Layer 3 of a small transformer language model trained on English Wikipedia (10 layers, counted from 0, width 96).
A neuron's activation on a vector x is ReLU(gate . x + bias) times (in . x + bias), where the dot is the dot product.
The model reads these tokens: "y," " a" " group" " that" " a" "im" "ed" " to" " help"

The vector x that enters this layer's MLP at each token. A number n stands for n times 0.025.
0 "y,": 29 -7 -31 28 39 -2 -14 -13 1 -20 27 5 30 8 -11 6 33 -11 -48 34 25 69 -14 -7 0 -7 -10 28 -21 -25 6 5 5 15 -10 -4 13 39 -14 29 -3 26 -12 32 3 -26 -16 -22 -17 39 -25 14 -8 18 -38 -58 -5 43 -72 33 -35 -18 -22 -19 7 29 -12 -56 -27 -3 7 -31 35 17 35 1 8 8 29 15 -13 36 31 12 -27 29 -6 4 -39 8 -16 -3 -39 0 -32 -18
1 " a": 36 33 -22 30 18 -12 -44 -24 29 8 -4 -19 -33 48 34 28 26 18 -13 19 -4 31 -14 -5 -4 16 -23 3 -33 -9 34 -6 37 -10 29 -43 -18 0 -1 28 15 16 -1 22 -16 -22 -12 -34 26 18 -28 70 -1 43 -6 -60 -28 13 -29 19 1 47 -12 26 1 26 -52 -46 -33 2 21 12 38 6 5 20 4 -15 -1 8 18 18 -11 -16 -67 -21 -29 -21 -5 -41 -1 37 -20 33 -31 -22
2 " group": -5 -13 -1 96 -7 -39 -3 -15 20 15 12 -12 -4 37 43 24 16 14 -19 75 -19 41 -27 -23 -33 -20 10 33 -5 -24 8 2 15 -20 26 4 -27 -6 6 21 -9 25 -23 55 -1 -12 -12 -11 20 25 -30 40 -14 28 8 -38 -10 22 -9 -43 -5 -20 -31 -9 3 19 -32 2 23 12 29 -5 21 -5 17 -6 -6 -24 -32 10 -22 -13 10 1 11 -24 -37 11 -37 -35 3 40 -51 44 -20 -10
3 " that": 50 -22 -8 53 8 -6 -16 2 17 6 18 -15 -9 45 39 -10 13 26 9 36 0 20 -50 12 2 17 25 8 8 10 27 14 10 16 5 -40 -20 7 18 45 26 -10 5 41 -26 -31 -31 -27 -7 35 -38 20 4 56 -30 -54 -52 -8 -12 -43 0 15 15 1 -11 27 -66 -57 -4 -1 37 6 38 3 24 -4 -22 -2 -16 32 -2 9 -18 24 -28 -29 -55 0 -11 -39 -13 27 -16 18 -18 -7
4 " a": 30 28 -14 18 19 -18 -34 -23 34 3 -10 -27 -35 53 28 25 24 33 -19 14 0 23 -8 -15 8 8 -16 -10 -34 -4 31 -9 46 -8 31 -39 -24 -1 0 23 22 16 -4 18 -12 -10 -19 -43 32 14 -21 69 -4 36 5 -55 -23 10 -25 9 0 47 -24 34 -10 32 -48 -27 -33 -8 14 18 41 9 6 24 2 -26 -1 14 24 23 -12 -9 -76 -26 -23 -27 9 -47 9 31 -12 33 -21 -29
5 "im": 24 2 -27 59 15 2 3 -10 5 -11 -11 0 -40 61 12 29 -9 21 -8 76 -8 -1 -15 5 12 12 -9 21 -25 11 36 7 9 1 33 -33 -19 -38 7 -4 -5 20 4 5 -4 -25 1 -18 9 14 -24 44 -24 3 -7 -78 -41 19 24 -25 -1 2 -6 20 19 75 -40 -7 -20 34 10 2 38 21 2 20 -40 -19 -30 15 -41 27 -14 -11 26 -23 -3 23 -12 -18 -12 -3 -30 28 -30 -12
6 "ed": 20 -7 17 27 -7 -11 -22 -42 -1 -10 21 -24 -43 52 45 -8 31 38 -8 51 -24 20 -6 7 -29 17 8 -11 -34 -5 -9 -10 14 13 37 -37 -37 -10 -33 29 32 22 12 34 -1 -29 -7 1 -17 -10 -34 44 7 17 -5 -51 -47 28 -26 11 11 32 8 -16 -11 82 -34 27 -31 3 2 -11 22 9 25 23 -23 -14 4 3 -16 18 39 -21 -18 -10 -4 6 -20 -23 -14 25 -18 57 -11 -7
7 " to": 18 -9 14 35 -6 -6 -10 -8 12 0 21 -29 -10 38 25 -4 41 10 -17 42 -15 41 -54 21 7 46 0 -9 1 6 -17 13 18 8 17 -46 3 -36 -9 37 30 12 -17 37 -7 -24 -43 -16 -19 25 -22 66 -13 36 -24 -49 -18 9 -31 -36 17 31 15 -3 -9 35 -45 31 -27 0 32 -18 45 -31 16 26 -22 3 -8 8 -2 10 21 22 -41 -24 -25 -13 -4 -17 20 37 -42 28 -40 -19
8 " help": -13 -10 4 53 1 -21 12 -20 3 -21 8 -23 3 51 58 46 -8 21 -6 52 -25 24 -41 -23 -14 55 16 5 8 -19 14 -7 17 1 16 -6 -9 -32 -7 1 29 11 -17 34 47 -25 -1 4 -9 17 -46 52 -25 30 -12 -35 -9 13 -25 -8 -27 37 -18 1 -4 12 -45 17 10 22 33 -25 21 -40 8 -7 16 -26 -16 46 -11 -8 12 25 6 -29 -58 -29 18 -18 -16 36 -37 35 -48 12

Each question shows the input weights of one neuron of the MLP. A number n stands for n times 0.01.

n118 gate (bias -0.130): 17 -42 -1 -5 -4 -7 -43 1 -12 -9 -16 -5 -22 -47 -4 -5 -9 -1 3 8 -19 -15 13 41 3 -25 42 12 12 -33 -27 -10 -36 5 -21 5 19 -17 35 31 12 1 2 -3 -5 40 6 -10 -8 -5 -8 3 -9 -15 32 16 -28 -16 0 42 24 27 -37 -4 -1 1 29 -17 4 -15 13 8 27 -9 40 19 -22 -24 20 -12 -2 10 24 -17 -32 30 16 39 -10 4 -5 45 -30 4 26 -25
n118 in (bias -0.026): 24 25 -1 39 -15 1 -16 -3 -14 -37 41 -61 21 17 7 5 -26 9 7 21 -36 -10 -26 67 -23 -43 19 -17 -26 29 -1 -14 -69 27 43 -22 -35 16 42 -31 -21 -12 16 -14 25 2 -19 -4 28 10 -3 -13 -3 -4 -32 5 19 15 -15 -22 31 4 1 -22 -9 -24 13 -42 17 -17 6 5 -43 -18 28 -49 14 5 16 11 -13 17 18 -20 -3 5 28 11 -7 -1 -18 34 11 -33 10 -15
Which token does this neuron like most? 6 "ed"

n90 gate (bias -0.067): -18 -41 23 41 -40 2 -8 -18 20 -20 15 36 -11 10 17 -3 -6 9 0 59 -5 0 -18 -10 1 -3 4 11 4 -3 7 10 4 -9 -11 -27 -5 49 8 11 9 -45 9 -27 -18 -2 20 26 8 3 45 -11 27 -24 -11 9 13 -32 -15 -21 17 -16 -27 12 28 -26 -4 -18 20 -27 14 -13 -4 -5 -3 -24 -41 8 -23 11 23 -4 -11 5 29 4 -5 -31 4 5 35 2 18 12 -1 5
n90 in (bias -0.037): -26 -19 50 21 1 -10 26 23 27 41 11 47 -19 -2 8 13 -12 -31 -39 42 -3 36 -53 5 15 39 35 -2 -6 -7 8 5 1 -1 10 -10 -8 25 -29 -12 -25 -10 24 -27 -2 23 22 -1 -9 12 -5 44 -11 -39 -20 -13 9 -35 -18 4 12 -19 -13 -8 16 -19 -24 -21 -18 -1 0 -19 -15 14 -11 24 -3 -11 -33 -4 31 -4 -4 -1 10 27 -25 8 32 16 -4 -15 17 27 9 1
Which token does this neuron like most? 2 " group"

n250 gate (bias -0.033): -18 1 2 -26 5 58 -7 41 10 -9 -35 3 -12 10 33 -6 -7 13 -32 26 -35 3 -3 -12 -32 17 10 31 -16 26 45 -39 27 -70 20 -22 -1 12 -26 21 -3 24 -18 -10 15 19 -10 7 -25 -1 14 -43 24 -30 -22 15 15 4 -3 52 5 0 1 12 -24 8 -28 -24 8 -1 10 -43 -1 -25 11 -37 -26 -11 8 -18 13 8 29 -4 -17 9 1 14 -4 -15 36 -21 41 -8 10 -12
n250 in (bias -0.002): 7 -34 19 7 7 -43 13 -25 -28 14 -30 13 3 15 29 -38 45 -10 23 14 27 -21 -15 11 12 -45 -15 -32 27 -17 24 26 -16 41 14 -15 39 -5 -41 -43 36 -20 42 25 -15 -13 22 12 6 -18 6 18 -40 4 -4 0 -13 0 8 -33 0 -3 -9 -5 9 11 9 18 -52 15 -56 22 -2 11 10 16 5 14 -20 16 -9 -8 12 -20 14 13 -2 14 -24 3 -32 16 12 33 -24 -16
Which token does this neuron like most? 6 "ed"

n240 gate (bias -0.028): -17 17 -15 -4 -1 8 -11 -5 -14 -17 20 12 -20 -27 11 -10 -24 11 -38 37 -10 -12 -1 3 -15 -14 -3 0 -23 9 -19 0 5 2 -20 -20 -7 -16 0 -14 -22 -14 34 -9 -18 -30 7 -22 11 7 -13 0 27 0 -30 8 22 -30 2 9 -17 16 -21 -10 24 -2 8 -5 1 -19 -6 1 -8 8 -14 10 -7 33 1 13 9 -7 16 1 -9 18 14 -17 -20 4 26 11 -3 1 2 -8
n240 in (bias 0.022): 34 17 -14 9 -22 3 8 34 25 18 1 -2 12 1 16 -42 -8 -14 -7 13 41 12 11 19 -15 10 24 -24 20 -17 15 -8 -3 -21 -6 -20 26 14 12 -7 26 6 11 -12 -29 4 14 -7 -20 11 -21 3 9 33 -14 -24 5 -16 6 -4 12 -9 -13 21 1 -3 18 33 9 5 9 -12 36 2 -30 -5 -6 14 -4 -24 8 13 -20 -31 -10 31 -19 21 28 11 10 -26 11 2 -11 15
Which token does this neuron like most? 1 " a"

n77 gate (bias -0.089): 0 -1 -8 -18 -23 16 10 -11 -8 36 -3 -17 10 24 -15 -26 -2 -36 0 -14 25 8 -10 -22 24 28 24 -23 -20 -30 -4 4 -24 -14 -14 46 -20 4 -6 -45 33 21 8 38 4 2 4 -9 -35 -32 1 15 -24 -43 23 -28 3 21 -5 -2 18 -4 2 29 44 -7 18 -27 2 13 3 -25 27 17 18 3 5 39 -20 -2 -19 40 24 -6 3 -19 -33 11 22 -15 6 -19 7 7 -18 28
n77 in (bias -0.012): -27 -10 8 -10 13 32 1 23 32 -8 -19 -28 -23 4 25 -17 14 -4 -3 10 31 -24 22 1 9 5 21 -5 21 9 67 -42 24 -12 -6 16 -26 1 24 -12 -5 1 0 -19 -17 -3 1 10 -41 -2 12 28 -16 40 -12 17 -22 12 18 20 33 -1 -15 -24 3 8 -24 6 -32 -40 -9 21 12 10 17 5 7 57 8 10 -6 24 -13 5 21 22 -3 -17 13 10 -8 35 6 -33 -24 -19
On which token does it fire most, and how strongly? 5 "im", at about 0.31

n96 gate (bias -0.159): -17 7 -11 14 11 -8 -34 16 -37 1 28 1 0 -1 38 11 -20 -30 -40 -25 12 -10 14 56 25 -16 -12 -18 -34 10 -13 10 -26 4 -19 28 -7 -7 -18 -12 -9 -31 -19 23 -23 -33 59 -25 -11 -23 -35 9 3 -11 -10 15 19 -32 -40 -23 -6 -10 10 3 23 19 -2 8 -2 -11 17 -27 -18 -11 14 4 18 -8 26 12 -11 3 5 -4 -18 6 -14 -12 -3 -2 22 -22 9 17 -18 -18
n96 in (bias 0.030): -25 10 13 41 -7 13 9 20 -16 6 35 -16 28 3 -12 29 -7 -35 26 -34 19 11 -27 -2 32 10 -7 -4 -20 14 -12 20 -23 61 11 27 -21 -8 -19 18 -24 3 11 -6 33 38 -32 -3 -25 -14 -31 15 -10 1 -14 56 -8 -27 -11 1 17 23 27 -6 13 20 10 -27 -20 32 20 17 -3 -24 10 28 -1 -33 1 8 46 26 12 21 8 42 -15 21 5 -8 -2 1 24 33 5 8
Which token does this neuron like most? 7 " to"

n215 gate (bias -0.053): 44 15 38 -14 39 -23 -18 37 -12 -9 -33 28 17 -27 14 2 -4 -1 -14 1 8 -42 -18 9 -12 -4 20 -1 -20 -18 45 11 12 1 -1 13 -14 -25 23 24 14 -30 51 -18 -37 -13 19 -7 5 3 -25 7 28 -4 -49 7 -27 6 7 21 -8 -10 -1 16 6 -1 8 3 -1 -5 27 -33 -27 -38 -1 8 -9 -47 -2 2 -30 19 -16 3 -24 20 -8 23 31 -35 -36 -20 15 9 3 32
n215 in (bias 0.027): -10 -15 -18 -33 -1 6 -2 8 -6 12 39 13 -24 15 5 -8 14 -25 2 19 -27 -28 -30 3 -14 -66 -39 16 17 17 10 16 17 1 9 -37 -13 -12 24 10 -6 -32 11 -28 6 -5 -6 19 46 41 24 -10 30 1 -15 -48 -4 24 -35 -14 8 -4 -2 -11 -34 13 -23 -5 -12 -3 -3 -9 8 9 -48 5 -20 1 -6 -41 -3 27 13 0 1 -36 7 4 11 13 -46 1 23 7 -6 -39
On which three tokens does it fire most, strongest first? 3 " that", 5 "im", 1 " a"

n221 gate (bias -0.066): -3 -4 -1 4 29 5 -2 -10 17 -18 2 -5 1 -31 -13 17 -24 7 0 -22 -18 1 -17 40 3 29 -3 -31 10 25 37 -22 5 -32 -25 -4 19 -30 -1 12 3 -18 25 -18 -1 21 -11 22 40 50 -18 -5 -19 45 11 51 -20 -8 7 35 32 -35 4 23 20 -9 32 -36 -15 12 -8 7 6 -17 -16 -1 30 11 -12 -2 -28 23 -30 7 9 -1 1 -6 -7 -65 -10 15 34 12 10 22
n221 in (bias -0.039): -24 13 -24 -38 -18 31 35 9 20 -9 3 -15 -30 -18 -8 -39 10 17 -13 -28 -22 -15 26 -23 0 -6 -7 25 19 -43 1 -54 26 -14 3 -37 -4 12 -2 -1 5 -2 1 32 -9 -28 3 17 -13 24 -6 -22 39 19 -26 -37 6 -5 -31 -47 -8 15 5 4 -10 21 -5 -13 23 25 20 -13 43 -19 32 5 16 -18 -4 -12 34 38 9 -41 10 35 22 25 1 4 -37 -33 12 -3 20 -20
Which token does this neuron like most? 1 " a"

n184 gate (bias -0.153): -11 -18 -30 -29 3 9 -19 -58 -4 -24 -12 -6 -21 47 2 -6 1 26 14 4 -26 4 5 4 18 -11 -11 -5 10 -17 7 -22 -9 -11 -19 -2 -7 24 -39 42 -4 -19 -7 6 26 9 -1 33 -11 -3 13 36 -15 -56 -1 -25 37 -15 -25 -22 2 -1 -8 -43 28 10 -16 -6 -1 16 -21 -65 -13 -3 -19 12 -9 25 18 5 25 -3 6 2 18 -7 -22 -14 -2 6 -23 -15 3 14 17 9
n184 in (bias -0.069): -18 -18 6 -13 -17 4 -34 25 17 -2 -4 -3 -23 31 58 7 1 6 11 19 3 40 28 -25 -17 11 1 1 50 -30 -5 11 -30 -40 6 15 26 33 -32 10 -5 15 -5 0 9 17 -63 47 7 16 -6 -60 -10 -30 31 4 7 39 42 -15 -6 -6 13 -24 -31 14 -7 -41 -22 -10 -23 -7 20 7 -8 -22 16 -9 11 -2 6 16 -14 20 2 -1 0 13 -10 -35 36 -34 9 16 -30 -9
On which three tokens does it fire most, strongest first? 0 "y,", 6 "ed", 8 " help"